Layer 7 of a small transformer language model trained on English Wikipedia (10 layers, counted from 0, width 128).
A neuron's activation on a vector x is GELU(weights . x), where the dot is the dot product.

Input weights of the MLP neurons that the questions are about. A number n stands for n times 0.0012.
n1: -167 243 0 -54 -99 -88 25 -7 -113 -38 -169 -130 81 -99 99 -42 -152 -152 151 42 115 -29 -62 -65 -78 82 -35 182 101 14 44 -66 -40 73 223 64 -45 224 54 226 -19 63 -227 36 14 175 28 -137 -196 -11 118 -241 78 63 18 41 49 -51 18 81 139 127 22 137 -81 -84 62 -47 19 177 99 -252 -155 70 100 107 17 -23 -119 -55 -11 -169 -21 111 -16 60 -116 85 -25 17 -100 -72 4 -34 -161 38 67 -7 -206 -149 60 -29 -87 147 26 102 -158 113 -43 -79 115 51 -186 -212 307 -114 67 22 194 142 106 41 -76 -64 -18 -255 -108 -234
n55: -39 108 -72 -59 157 -165 121 0 75 -43 3 67 46 55 123 -95 31 -114 0 199 34 73 -172 -101 -181 56 131 -43 -101 55 55 60 54 -109 -51 -56 37 37 -21 161 -12 76 258 -15 -6 142 32 -19 97 12 -183 -59 6 -3 -107 -124 -139 206 98 64 -99 -13 -75 9 -87 46 -112 66 -66 17 49 -38 -28 127 266 -100 74 -29 27 99 118 131 49 -145 29 17 27 17 9 3 135 -76 87 17 0 -128 -28 110 19 -23 -79 -180 -22 -21 82 179 0 17 -146 -171 116 -106 -84 68 46 -190 192 -6 -22 3 -75 -196 -62 -61 -50 11 -12 -23
n76: -17 203 -119 -22 -51 -58 -199 -78 -76 -36 0 177 217 -156 153 -223 22 45 -33 -25 209 -251 151 -153 4 44 39 -29 108 4 -7 -28 48 -119 17 -26 23 240 30 4 -290 37 18 -11 15 -22 -137 -17 59 -54 50 19 52 -191 207 220 14 -7 103 -26 12 -198 26 -129 -108 72 -26 -79 -244 43 -54 -126 174 78 191 -60 62 75 -63 41 -29 100 40 44 7 38 295 -17 68 -158 150 -74 50 137 -271 23 -193 -58 -154 -207 16 -169 -24 13 57 -22 -54 18 -192 -17 -23 -218 226 -158 -42 14 134 75 24 146 -71 -168 -131 109 182 72 -177 56
n87: -180 -21 -58 -156 70 63 -37 -202 -70 -162 -20 196 77 224 30 40 41 -29 63 -36 -123 3 167 -76 11 95 132 -80 -72 56 -35 -3 31 116 116 -37 30 26 -324 88 63 -275 7 85 -147 81 -146 -46 239 -4 -71 132 -92 -21 -20 110 -170 22 -89 -3 63 28 -62 143 221 119 -142 -310 -149 237 -156 26 -111 179 -158 -46 95 78 -102 125 -81 -95 -90 -217 -34 -6 59 -58 0 120 7 168 -126 130 3 -65 -82 -26 19 7 18 121 10 72 4 17 47 -87 133 -3 18 -3 48 -36 -25 52 -120 -31 109 -13 104 -103 16 -7 -3 96 143 -179
n102: 10 -11 40 -11 -88 160 7 -69 90 -250 -60 178 52 109 116 170 74 0 136 188 177 -140 77 -307 -48 -178 -6 125 72 139 50 200 -72 -208 67 -132 38 108 -72 -58 -185 -56 193 71 -42 196 -10 0 57 -142 16 86 -89 -72 -108 -64 102 -10 172 -45 114 -97 137 132 -162 97 55 -20 -90 -24 165 -119 116 55 78 -83 -27 213 129 36 -85 -197 56 -89 -167 -124 30 -84 -28 166 -18 -44 35 75 -51 -11 -230 3 -99 -21 47 40 93 41 74 -122 0 32 -26 62 235 -139 -27 68 -119 -99 32 -40 -41 -192 229 -176 -103 35 25 69 -111 -301
n138: -93 68 0 -18 97 -18 -44 -153 56 -212 129 -196 56 -139 -29 -60 104 45 -121 43 120 39 -93 -220 94 7 58 -18 22 -219 -14 70 4 154 39 156 42 -32 110 52 -113 -127 15 -11 125 40 128 13 157 152 487 38 -51 -147 51 30 36 -51 -51 -290 52 -23 172 116 137 -113 -11 10 -3 46 -242 -3 -283 68 19 119 61 -92 -80 -170 14 171 -89 -44 -78 -61 281 110 -160 -54 -90 3 -25 80 -26 -42 -37 -177 27 -77 -226 81 -48 197 124 -46 -137 54 30 33 -55 115 -17 45 -190 -7 118 0 148 99 59 -120 -91 -108 -108 173 62 56
n150: 30 222 141 -28 75 -102 -160 -157 -135 -10 -10 -61 202 -38 193 -112 18 -145 209 82 61 51 -46 130 -137 -21 65 75 -102 105 118 81 -67 10 210 24 100 306 -95 153 119 -177 42 59 -55 70 -24 57 -26 -215 -13 -73 -11 -171 35 -15 38 102 192 -185 -111 -139 190 70 -119 61 -182 0 -294 165 -75 57 -88 -17 -43 -145 71 94 14 -43 7 -35 -158 -108 -113 -183 116 73 -102 -7 -69 -80 -68 123 7 -85 -20 -136 -10 20 -37 39 -88 9 -72 -85 -96 31 32 -32 -93 43 92 -66 120 111 82 28 149 -210 -14 248 -107 -41 -114 3 -63 -187
n154: -55 64 -103 -25 104 75 94 -217 69 106 -129 93 99 308 108 -209 19 7 100 25 15 9 -115 19 -26 185 306 -67 0 163 -7 -161 136 13 -105 -94 33 -60 -88 -136 136 30 -197 102 -90 239 0 -66 147 42 -106 -11 12 -26 -59 -31 -125 264 -88 -59 70 -40 -224 -47 38 -57 -149 -224 -16 -67 -129 -50 257 203 83 28 -24 27 -113 -70 47 -142 -82 95 -33 -198 47 62 138 34 -61 -38 -114 -35 4 -31 143 280 -24 28 -181 137 -65 49 -98 -50 -221 72 136 -67 29 -245 -52 -284 30 42 68 41 62 21 -78 -152 -35 144 94 78 -55 -38
n155: 161 -180 -35 45 -166 44 -52 57 28 -148 -173 122 44 -102 -65 -84 -90 114 115 -98 -157 -88 28 4 -250 -82 174 10 -94 -114 294 226 10 -51 68 -34 -90 -13 21 -82 -79 0 145 -17 34 107 84 47 52 18 85 -18 60 -161 73 -47 64 36 31 -109 46 47 70 -41 -91 -117 25 -77 -136 -20 115 -157 -4 -28 86 60 163 -76 -187 -95 -158 28 244 -294 -53 -52 32 -33 -175 -64 75 -36 179 10 -11 91 55 -219 -51 20 -86 -88 -23 -6 199 -61 -86 71 79 -193 43 141 -85 -118 274 83 41 -35 -173 228 39 43 89 65 256 -131 35 -60
n162: -6 165 -13 -9 78 -40 -101 96 80 71 -196 25 207 -78 150 40 63 9 25 77 42 -151 -68 141 -52 66 22 -90 89 3 154 110 -54 41 28 117 28 244 -48 -57 66 -96 162 -9 -134 227 -28 -46 -74 -50 -3 -7 31 -6 -86 20 -34 33 210 77 -77 -75 -144 -152 -93 77 45 -83 -119 -159 102 -16 37 -87 203 -92 -79 36 -108 -6 -41 10 -131 92 0 -234 -114 -57 77 83 38 69 65 -48 84 -7 21 99 -103 61 -101 -19 -178 14 -108 201 -64 106 -46 -281 -51 -23 33 -54 -86 182 140 -167 18 12 116 -87 -30 -138 222 114 86 -58
n177: -58 -18 45 105 -97 -183 14 -165 -83 13 27 -153 105 -67 -188 -113 32 -58 174 203 49 -36 42 83 -219 -78 39 143 -55 -142 -102 -148 -69 -113 31 14 -34 -33 -3 120 -261 72 126 -92 178 126 -166 -12 -3 107 -75 29 -346 -182 -96 -64 -57 16 -167 -162 0 -130 206 205 45 79 31 0 116 86 60 -111 -47 33 212 85 9 6 -55 198 -91 126 37 102 49 80 75 35 37 -86 -98 -117 -53 75 -35 25 -54 -50 -110 -63 -136 -48 99 133 88 17 22 20 214 128 42 143 -80 26 117 46 27 -255 -55 -218 -201 65 160 -27 13 -119 41 46
n198: 52 -61 17 38 95 -64 3 -70 -224 -70 24 -34 84 108 34 -24 18 104 7 199 199 -51 -85 -81 229 110 183 -178 -149 17 61 -180 -167 -6 -12 -38 -93 -7 -187 -26 25 19 -304 -52 51 -223 61 -88 -201 4 31 43 -149 -139 42 14 24 -42 -121 -146 -20 -110 -7 90 160 87 -35 51 40 47 162 18 200 64 -32 -96 70 -56 10 -95 -65 204 -17 -210 -90 -149 -60 -3 -61 -71 65 99 -115 -178 -18 -25 61 148 35 114 34 -196 -26 -95 114 -3 -149 -112 -101 76 117 -14 -176 56 -25 -20 -135 -7 -49 81 84 52 185 116 341 258 -132 -13
n215: -82 -27 23 -13 19 53 -29 -18 -156 -308 16 56 61 25 54 9 75 18 13 169 13 -168 -137 -75 -119 166 124 -150 187 90 48 250 52 -106 -109 16 141 115 55 15 89 -198 106 16 91 121 -119 -58 36 -164 -85 -7 69 -76 122 101 66 160 22 -55 -108 -93 132 -99 -33 16 -92 -48 -146 108 -22 8 -37 23 -199 -318 146 -13 -141 173 96 116 -6 -67 -52 -81 -121 33 -9 -66 -73 43 175 28 -26 98 3 -125 56 40 -20 85 27 -60 26 -3 -29 79 -38 -65 80 -121 -9 119 -107 104 144 -107 -15 60 10 -33 166 -60 -63 -16 289 77
n217: 160 -150 -223 -281 75 -12 144 3 -47 -71 15 45 61 117 30 -81 -13 49 -12 27 -114 103 -163 137 -105 122 57 54 -105 21 72 -115 -37 71 102 61 22 146 46 79 41 -31 28 43 60 82 -179 -6 -81 -199 56 -42 222 -46 -151 186 -93 61 -147 52 -13 139 34 92 -26 -36 -25 -29 82 -127 111 -52 106 -149 -92 100 97 55 49 -134 30 -181 36 -86 -171 -232 0 127 21 3 192 -55 9 -44 75 -110 3 48 -159 15 11 75 14 52 54 -15 -211 -21 -39 -51 46 -97 -87 -12 109 24 78 -6 87 -81 134 247 150 3 -12 45 15 18
n264: 58 45 47 107 28 -119 278 -43 -29 -184 21 42 16 -204 74 111 9 -81 98 101 -81 -29 -88 -8 163 -60 73 -129 -29 -10 100 10 162 162 225 -60 3 -167 -50 -143 -152 79 18 -150 -53 -110 -94 104 108 -164 23 -82 -35 -194 140 -37 -56 128 -122 -154 -15 114 148 125 -142 -49 33 50 -106 -97 273 -101 71 130 92 -110 43 -38 -64 146 -57 -369 158 18 93 67 79 -169 21 -123 -117 34 133 -34 -84 336 150 -105 76 -208 -92 76 104 152 -22 136 -59 0 -117 -193 -67 62 -57 75 82 -17 77 -29 -193 111 65 -14 69 -148 169 -31 -43 -3
n278: -66 -7 218 -14 99 -14 7 -10 -188 -325 0 -126 117 55 -89 24 -30 26 -95 85 251 -123 128 -144 216 249 9 61 -161 240 -78 34 -39 -29 -9 69 -225 -112 -164 0 209 -45 -59 -135 -55 -132 20 108 69 -236 13 36 64 -101 -45 58 -65 72 -91 -25 -20 88 -147 -153 319 64 -82 -123 -31 128 -184 -170 -117 34 72 74 48 60 -35 92 66 -73 55 -17 -66 101 67 16 14 -139 -183 -209 -10 86 -57 11 120 -81 -55 34 25 95 -107 65 100 85 80 17 16 -61 167 245 -20 -79 193 7 -34 63 -105 197 21 148 97 -31 -65 30 -49 -37
n292: -86 47 74 -3 3 -10 -10 22 -25 24 -254 195 63 -93 -45 -85 151 148 -17 55 72 9 -168 33 94 3 -179 130 -39 48 -69 111 113 -36 -22 -24 126 61 -70 57 -228 -290 -123 -21 -124 -80 -92 137 10 -44 29 275 -60 -104 18 440 -141 -53 126 -53 85 -25 71 87 192 -105 111 98 -9 34 -223 -66 -44 -3 -7 91 136 31 -21 128 -42 -266 -134 -3 -151 26 -71 155 -150 23 -267 110 -34 43 -64 -144 114 0 -100 -30 25 142 46 -50 -137 10 -138 -34 54 64 25 118 -40 83 40 -185 172 7 -20 109 128 -106 117 104 224 7 -67 -117
n299: 11 -26 -48 -11 5 -41 64 28 -158 35 38 -60 78 136 200 -114 26 -110 60 -16 -77 89 -148 74 78 -80 34 46 -20 -76 62 -19 -132 49 30 124 15 30 -31 61 -14 -10 -3 -89 115 102 103 8 -97 -29 -215 29 -21 -97 -92 -137 71 -60 -95 -22 -19 58 250 86 -45 70 71 44 102 194 -27 98 44 -13 -63 3 -67 73 100 -122 28 -59 166 219 -122 -166 -41 115 -127 41 -19 34 -177 53 20 -62 -67 19 93 -73 -158 40 26 -10 -6 95 -15 19 -149 -66 96 255 -5 74 29 -35 -19 37 -74 18 -48 237 13 52 -30 8 -92 -8
n318: -182 115 -47 4 172 -87 -89 -130 106 73 -80 -310 35 112 98 -135 -58 47 129 -56 44 -50 47 42 -133 -11 -94 73 -72 31 300 -96 -108 53 42 167 58 170 -4 -58 -29 -69 46 -4 70 163 -80 13 -30 -216 42 49 -38 -41 -32 -116 7 47 -96 189 93 -74 173 139 98 -118 211 10 -57 34 101 -128 -356 127 74 69 -109 125 -207 -102 -135 -164 80 -100 0 -3 39 212 149 3 39 10 -108 -65 25 41 -130 10 -129 45 -82 -22 240 6 -81 52 134 -17 -75 36 -16 269 165 -85 -167 -38 129 -223 -67 -87 62 84 256 137 0 73 -14 157
n325: 78 -108 -153 -21 -37 -172 -120 -38 -37 -137 -115 -3 -28 51 31 57 69 -39 57 118 171 71 -21 -59 -25 161 0 -98 201 3 165 37 -70 -108 183 86 -50 -34 7 -194 -150 -57 -45 79 14 -141 60 50 -68 115 -72 -40 108 -100 -31 105 169 72 -73 -59 38 -53 226 10 104 -235 -67 26 -9 50 -101 -145 -268 131 -25 10 -51 96 -118 -207 96 135 203 110 -226 142 -67 150 -34 -35 116 -154 -3 128 -53 -157 106 7 -118 -3 -18 130 58 18 117 101 -85 -102 -38 9 -190 -81 -75 -66 122 -235 142 129 -157 36 21 150 215 51 78 -50 -166 261
n333: 145 42 7 -98 68 14 137 -83 -199 18 96 -74 191 50 18 -113 34 14 68 120 -168 -86 -37 304 -105 18 -22 -53 -183 229 7 -70 -168 0 140 -54 -163 131 -84 -97 -34 94 -149 4 100 195 -272 122 -58 -68 205 65 145 6 -7 -65 -32 116 -120 55 482 43 -146 -36 -72 28 -141 34 146 116 -64 50 8 -26 -101 14 24 -36 113 -188 40 -98 -167 -167 85 54 67 236 60 10 198 79 -60 97 30 61 -108 46 -47 -77 -29 -4 -136 119 64 -103 -30 100 93 73 -81 70 -168 90 -83 -153 14 18 -93 -154 -48 148 160 18 -36 99 15 -90
n337: -87 128 67 172 -71 -31 -56 -179 42 6 -43 129 -222 -68 16 -49 -11 -21 6 25 211 -131 39 244 36 -13 53 -9 -143 -27 62 -164 0 23 59 16 -82 181 -142 12 88 6 126 -44 170 28 -25 -146 47 247 6 119 102 -97 -98 7 0 -9 44 31 -24 -60 117 -123 53 -21 -128 -70 93 61 9 0 43 15 -36 -79 -105 -5 -9 -183 116 -13 -3 -66 -82 9 81 232 -25 -50 206 -87 243 60 -48 -43 138 -117 15 113 0 42 -65 22 214 65 -107 -40 -86 89 -76 29 -104 -239 -53 -69 -80 -184 -95 71 134 -173 57 34 -93 98 259 -60

Each question shows a token from some text and the vector x that enters the MLP there. A number n stands for n times 0.015.

"K": -2 -100 46 -35 -19 -24 6 14 -5 20 -12 69 -17 -17 55 18 -48 3 -61 -10 -1 35 16 -49 -1 16 -20 -11 54 94 -44 14 17 -29 35 -58 40 -66 20 -6 -79 13 92 19 29 -23 35 29 0 -73 -79 5 -46 113 35 30 -24 -54 -12 75 -328 122 49 -94 92 34 -7 102 115 11 45 63 52 -146 -30 72 -37 -118 43 -21 -12 66 17 -61 49 69 -42 -57 -5 21 40 -87 78 18 -23 -13 -89 -48 69 68 -20 -3 -5 -17 -12 -17 77 -60 -39 23 -6 -77 68 5 54 -41 31 -2 32 -73 23 72 30 -5 -113 14 -7 77
Which three neurons fire most, strongest first? n55, n217, n215

"g": -15 -76 82 10 -42 72 -8 -30 35 139 -81 -30 5 46 -22 44 -80 47 36 -87 8 -23 -60 -36 56 -20 22 41 106 82 -73 -86 4 -86 28 -225 -20 27 -17 62 51 39 -70 68 15 27 36 100 56 -21 57 140 -97 113 -70 -16 35 -88 2 24 -192 -5 -49 48 -50 -89 -25 69 45 -103 96 30 91 13 -35 70 40 -144 32 0 -27 55 5 34 194 4 55 70 -11 70 107 2 -31 31 -57 -84 -16 -104 -12 33 86 -2 -22 -100 51 -5 26 -30 -21 183 -12 -127 -8 -32 2 -43 -28 -11 -73 -60 23 -6 -52 -16 -42 30 -58 39
Which three neurons fire most, strongest first? n102, n198, n337

"| ": -48 -21 52 33 57 12 -58 59 28 43 25 46 127 2 -5 -69 -57 3 -26 -12 20 93 -27 14 65 -10 -26 -37 -28 46 -76 -53 97 -6 -39 11 62 -36 41 -27 81 -24 -96 -2 -28 -90 185 15 -97 -51 -26 59 -39 45 1 30 10 40 23 55 37 207 -61 3 -27 -50 11 -5 129 -34 -91 104 22 -83 -46 82 15 -81 -42 37 -12 -74 23 108 106 25 -49 -30 -26 0 25 -71 -59 -117 -19 -64 8 -53 -65 110 -2 7 37 44 -4 -58 -25 -7 63 90 -13 -40 -41 81 10 28 -23 105 40 -4 -27 -11 -23 1 -288 -40 -66 -33
Which three neurons fire most, strongest first? n278, n154, n292

"ro": -24 7 156 3 -52 61 -73 88 67 -14 -15 -37 -34 -91 -94 -62 -130 49 41 -21 20 159 6 -27 9 77 -83 93 -96 59 -15 55 -10 -85 -101 67 109 -32 47 -2 -50 -46 -13 52 2 106 39 -70 -158 112 -51 6 15 41 70 -140 24 -30 -77 78 -53 72 -19 -11 -58 124 15 -6 28 -35 74 -16 55 -79 -1 -81 -69 -104 -13 95 -119 119 20 47 60 26 93 -74 91 6 5 -182 -39 -74 53 46 -5 -12 75 5 31 21 -33 -112 -85 -110 61 157 15 -119 -114 60 -52 27 43 130 -36 -86 57 -47 -30 23 -43 18 -18 38 53 120
The neuron with the highest activation: n177

"s": -44 -23 -15 -43 22 68 5 66 110 51 24 -101 -131 80 -97 30 -144 83 -14 2 -52 174 -41 -35 -56 21 -128 1 77 -15 -60 97 -59 69 16 -30 27 7 -10 -36 67 89 -42 -24 -44 -57 144 120 20 -43 -59 -63 -41 72 32 -60 -35 -54 22 -47 -175 166 43 -32 -98 133 22 -28 46 -119 47 59 -53 -1 -51 -39 45 -26 2 -39 77 22 24 -51 -78 -6 -99 -24 37 -4 32 -59 6 -47 125 -19 -12 61 44 18 37 47 33 -27 -10 -94 162 -4 67 50 1 -17 49 4 90 95 -12 43 -48 5 -99 66 -100 -3 -96 13 1 -44
The neuron with the highest activation: n299

"b": 13 -15 75 -86 10 -2 -2 -40 30 25 -44 -15 -31 -45 27 1 -31 92 26 -29 -61 42 -30 -28 -16 3 -90 83 76 66 -138 -39 70 -38 -40 -60 75 5 -28 88 -15 75 -37 48 -155 56 27 48 -107 -14 -25 -22 121 30 21 -92 75 -128 4 2 -218 98 -26 7 -60 -79 -3 105 70 -51 16 50 56 -233 43 -11 -40 -44 -16 14 -67 -23 -86 -17 121 63 -14 -7 85 10 -124 -26 44 47 37 61 -18 -18 4 22 46 41 56 25 -96 -52 -12 61 85 -6 29 120 68 26 125 157 29 -33 -24 -3 8 28 -148 -1 -68 -24 2 -82
The most active neuron and its activation: n1, at about 1.4

"5 ": -8 -18 112 7 -63 65 -11 46 -39 -65 43 51 43 27 -42 68 -9 64 4 -115 -5 108 53 -32 17 25 -63 54 56 76 19 -8 -1 0 35 -76 106 0 -4 -1 68 43 11 81 -90 -30 -9 -90 -50 -16 -46 -33 8 45 -47 -88 -60 36 18 56 -86 72 10 28 -87 131 41 9 -1 1 17 -32 -17 -52 18 86 21 -61 -8 -31 -91 31 -68 69 64 80 -104 -51 54 -52 -31 -48 38 3 -71 -6 -16 -128 67 9 26 23 -34 -135 -62 25 149 -38 18 11 -45 -9 118 63 33 27 -72 41 23 -44 64 33 -58 -74 -298 46 4 60
The two highest activations, in order: n278, n150

"o": -16 118 -37 65 -55 143 40 98 73 10 57 -2 -77 -67 9 62 3 48 -130 -36 1 19 49 -107 42 9 -80 -43 75 -37 62 -4 76 38 -116 -141 80 34 -48 18 -19 57 37 -48 -64 22 23 13 -1 63 -52 20 20 -63 78 38 154 47 -104 68 -64 127 50 -11 -136 109 88 39 35 -112 1 12 14 -113 -32 -45 -6 -41 -22 -47 -87 28 37 30 76 62 -30 -89 87 44 -51 -16 14 -1 41 28 -23 32 -33 -31 152 -73 13 -134 -63 96 70 -195 -117 39 -65 18 58 25 -25 7 36 48 80 -21 -94 -126 -47 -15 -112 61 -44 34
The neuron with the highest activation: n76

"str": 46 -58 -10 81 -63 69 -35 51 47 47 9 59 -35 -44 -181 32 -51 -96 -89 -3 -24 133 64 -8 -60 31 -17 52 70 -5 -94 24 44 -76 -21 -74 -68 -16 -26 -120 64 112 -148 -2 -18 4 -52 81 -14 13 -49 34 44 22 95 -50 -27 -39 44 14 -72 55 -48 -97 -98 23 12 143 -1 -57 32 -115 -92 -80 -95 111 -34 -67 -33 50 51 86 115 3 -51 123 -36 -46 14 103 4 -108 -32 -50 76 33 27 20 64 162 118 46 -50 -91 36 -95 132 40 43 53 -29 46 112 -56 78 -58 -57 -15 -35 -63 -1 49 -77 -10 -27 67 5 44
The two highest activations, in order: n278, n325

"old ": 28 -16 67 -43 -59 98 -24 81 97 10 2 29 3 22 9 51 -52 17 -17 -20 1 -4 48 -20 44 -72 -21 -24 -17 37 -109 7 53 4 -61 -47 76 8 -43 66 68 26 81 21 -80 9 12 8 -55 -19 -4 -37 38 65 13 32 24 35 0 -2 -77 -56 41 -58 21 -1 22 -58 -56 0 8 133 -8 -24 6 -25 51 -32 -28 -24 -61 -18 -111 35 151 -4 -75 24 -60 28 45 -35 31 11 45 26 -91 -45 68 -28 57 -17 34 17 44 -13 154 -110 -1 11 -15 81 7 10 41 56 -72 -95 -1 -35 -31 28 -2 -50 -356 46 44 34
Which three neurons fire most, strongest first? n215, n87, n150

"T": 87 -10 45 -40 -78 74 8 193 -13 43 -57 111 -25 -43 -128 92 7 23 -139 -66 -77 31 -58 29 49 -58 9 39 36 103 -35 -42 -35 -38 -23 -92 79 -42 24 39 -27 28 -16 13 -24 -83 -68 -14 -61 123 -75 10 -6 17 20 24 26 -52 -7 35 -158 35 -42 -93 16 30 47 -5 32 21 63 79 56 -148 42 -13 -50 -104 -31 40 26 -29 -5 -70 124 -41 -42 -40 -18 113 142 40 71 -116 54 8 3 -163 -2 7 -4 -13 -9 -23 20 -74 -18 -161 41 19 -162 -94 81 53 71 71 19 6 0 93 163 111 14 -80 -69 51 63 -25
The most active neuron and its activation: n217, at about 0.9

"ame ": -43 25 -18 -43 8 76 4 6 72 -33 -20 -34 -6 -12 2 27 -100 -34 -34 1 53 131 1 3 -24 -40 -64 34 -7 10 65 -26 9 -16 -3 18 47 27 16 -30 3 31 87 -8 -11 31 65 25 -67 -21 -85 -52 33 -40 47 6 54 7 -9 -69 71 67 -32 -39 48 45 26 32 107 -37 15 72 9 -140 34 -6 37 -93 -60 16 -20 19 -31 30 66 -46 -76 -10 5 -16 71 -127 5 0 -30 -17 -16 -34 -18 33 19 -3 42 -23 8 12 89 -42 10 87 -42 -17 24 22 9 11 24 14 29 -93 -11 53 32 28 -406 -15 20 52
The neuron with the highest activation: n217

"st ": 2 -57 29 -15 41 0 -24 41 35 -27 -35 20 -17 21 1 46 -56 24 12 -40 -34 98 48 -20 -64 -10 -104 17 -9 -2 -64 14 21 -30 -88 52 9 13 14 67 -2 12 68 55 20 -16 36 22 23 11 -51 -15 -19 35 -31 15 -20 11 -26 -11 -44 12 -3 53 -9 9 6 16 5 92 -37 33 18 -3 -2 -25 27 -62 -28 31 11 40 -25 18 57 26 -19 1 40 -5 9 -22 -24 31 83 -13 -18 -27 95 -18 79 37 34 -55 10 -80 61 -110 0 71 -34 -19 42 12 -7 57 -22 -18 9 -25 33 -26 -35 9 -431 40 -11 110
Which three neurons fire most, strongest first? n87, n215, n55

"in ": 75 -51 -24 9 -11 -5 24 1 7 61 55 23 -100 -24 22 52 -14 39 -39 -2 -47 92 19 -1 -14 -7 -15 7 -25 -5 2 -60 26 -20 -41 -46 41 -27 13 12 23 12 11 49 5 -24 5 3 -15 31 -28 33 58 49 15 18 -7 -22 21 49 -9 -25 -2 14 -52 14 -36 80 51 -51 -25 105 -2 -27 -14 -36 29 -12 3 -13 -16 75 17 -9 70 24 7 -23 57 8 8 48 23 -23 10 -66 -30 14 2 13 -3 -19 34 -35 12 3 30 -2 -11 -9 -76 6 23 38 14 23 8 -1 39 23 8 -20 12 -19 -465 28 -4 21
The two highest activations, in order: n55, n337

"tor": 129 -61 31 122 13 66 101 83 -24 -73 -70 -8 -19 -66 24 60 -61 96 -12 -2 -47 107 -11 -10 -8 -20 0 -35 3 -53 78 -17 54 -53 60 -137 -20 57 74 63 -5 -3 17 68 -152 -49 16 37 -39 22 -100 -40 85 158 43 -26 22 -81 -32 12 -92 153 -10 2 72 -66 -49 59 92 41 186 16 -64 -56 -62 15 36 -82 -78 184 -97 96 -74 -130 92 86 -40 -13 9 -19 7 44 -46 -114 -9 -56 -34 -136 78 32 118 102 43 -58 -66 -159 5 -147 -67 -63 -34 -7 53 29 -2 -29 -13 31 -13 14 7 -46 11 -24 -83 16 7 43
Which three neurons fire most, strongest first? n155, n264, n215

"own ": -43 -49 73 -7 45 44 22 5 66 -32 11 12 -62 7 8 0 -82 -6 -16 -49 1 105 9 -4 -14 23 -91 25 -8 -22 -9 -8 -4 -11 -124 45 3 32 -29 35 24 0 132 8 -39 6 84 -19 -17 12 18 32 -15 26 65 2 29 34 -78 -63 -35 72 -14 -41 79 56 -10 -13 2 5 26 108 11 -111 -37 -31 84 -112 31 30 -27 45 -42 -27 86 -48 -68 -31 40 37 58 15 -28 76 11 -73 -38 -45 69 -18 28 27 35 -42 16 -78 45 -97 20 108 -65 14 58 46 1 69 5 18 -13 -103 35 -14 6 46 -379 8 24 -2
The neuron with the highest activation: n87

"on ": 78 -67 21 7 -16 -22 2 21 -7 -1 77 25 -65 0 63 45 -43 14 -5 -29 -20 127 -8 -12 -18 2 -17 32 9 5 -14 -2 19 -31 -39 -59 72 5 34 62 11 -20 46 25 29 13 48 -2 -53 45 -64 5 48 6 40 -51 30 -42 -49 73 -72 -35 0 73 -42 35 -39 92 -7 -62 -39 83 31 -22 -2 10 15 -63 29 11 -70 67 -13 9 54 36 -30 -5 6 13 28 27 9 -26 89 -68 -9 -6 -15 31 0 -22 10 1 -40 -17 43 3 6 -56 -43 35 23 72 20 -9 2 12 -27 28 -2 -32 -57 -69 -425 61 21 58
The two highest activations, in order: n55, n299

"w": 34 -3 119 6 -55 12 30 55 -12 101 -66 29 -78 26 13 44 -173 -13 10 -49 125 119 -8 78 -21 32 -24 146 42 40 1 31 -43 -18 -69 -166 -68 13 12 147 23 50 -17 95 -70 7 121 -45 -156 -17 -115 -57 2 122 1 -106 60 -111 110 -58 -94 -45 -46 54 27 76 92 172 -36 -53 13 10 30 -128 -64 143 -64 -61 32 -6 42 -88 -74 101 193 -74 -74 -127 -38 -17 172 -21 9 -36 59 -16 -17 -46 -30 -11 -12 59 70 -72 -33 57 -16 -89 24 -66 49 -99 13 11 -28 12 -23 -39 -2 -41 89 -56 -40 -67 -12 35 -40 -10
Which three neurons fire most, strongest first? n162, n1, n102

"ous ": 32 -9 -51 20 -2 -5 -15 21 16 12 58 -3 -9 -55 9 -25 -48 59 9 -30 -13 80 23 4 -19 -9 -26 23 30 31 -22 -47 26 12 -48 -4 32 3 -40 12 21 63 49 8 -1 31 29 7 0 -44 18 -26 42 32 34 -6 58 -1 -19 37 -10 7 -7 -23 -5 30 12 51 33 -1 -40 41 -8 -136 17 27 83 -67 -9 9 20 40 -30 -43 85 16 -13 -21 34 31 32 -79 -12 -56 -28 -33 -15 -36 3 38 -7 37 18 -42 -15 -5 11 -39 23 53 -32 69 8 9 26 -35 -8 41 13 6 23 -29 -10 -6 -461 9 55 34
Which three neurons fire most, strongest first? n138, n337, n333

"ed ": 58 -53 47 -16 30 61 -32 35 62 -6 -17 18 -4 4 73 -50 -6 15 28 -71 -71 125 -18 27 13 -59 -94 59 24 -4 28 15 -23 16 -101 -22 21 7 -31 70 13 56 24 8 -35 26 40 26 27 -53 -20 54 9 18 26 -49 -13 -19 -16 74 9 19 64 -36 -46 6 -5 23 27 -13 -35 -2 66 -102 10 34 28 -56 -20 -11 -11 32 -84 -30 7 -6 -58 35 71 20 134 -30 -54 -72 14 -3 -13 -40 2 30 -11 -3 52 -11 20 8 70 -95 -3 8 4 -49 44 22 50 41 -22 12 32 -18 48 -17 -26 21 -422 -53 -1 94
The neuron with the highest activation: n217

"he ": 15 -69 14 23 17 101 19 97 20 39 43 -19 -93 -7 62 150 -24 -49 8 19 -22 63 27 40 -22 -54 -103 10 8 18 -47 9 -56 -7 -72 -73 64 13 -36 58 -6 64 50 84 -65 -2 -28 16 6 -34 -88 -36 43 45 -9 -16 47 47 -3 -14 80 54 30 -50 -53 -22 8 43 19 25 8 -18 59 -67 -60 5 68 -15 -28 -15 -57 -20 3 -5 -15 -4 -5 19 8 1 2 -11 -42 31 4 -31 -53 -38 12 -25 67 18 40 -39 -77 -14 88 -28 41 73 -3 -41 69 43 28 38 -5 4 24 -56 25 -5 -27 16 -399 -52 23 19
The most active neuron and its activation: n102, at about 1.1

"s ": -7 -50 21 44 1 -10 12 -6 19 36 56 -26 -70 6 74 65 -63 -10 -5 -8 -8 81 23 3 7 14 -61 11 41 -34 -49 -2 -26 -14 27 17 36 -18 -15 54 21 48 -19 -13 -26 -24 -47 26 24 -19 -17 -3 15 76 15 -17 52 30 -26 67 -31 -37 27 -58 3 28 -40 20 45 20 -11 -14 -23 -87 -19 3 67 -40 5 8 28 -18 -35 -9 66 2 25 20 26 63 -1 -40 -35 -27 11 -8 -24 -26 28 11 55 38 23 -29 8 -46 68 -35 0 50 -55 -7 -16 10 70 21 -17 -10 5 25 50 -1 0 33 -457 32 21 21
The neuron with the highest activation: n337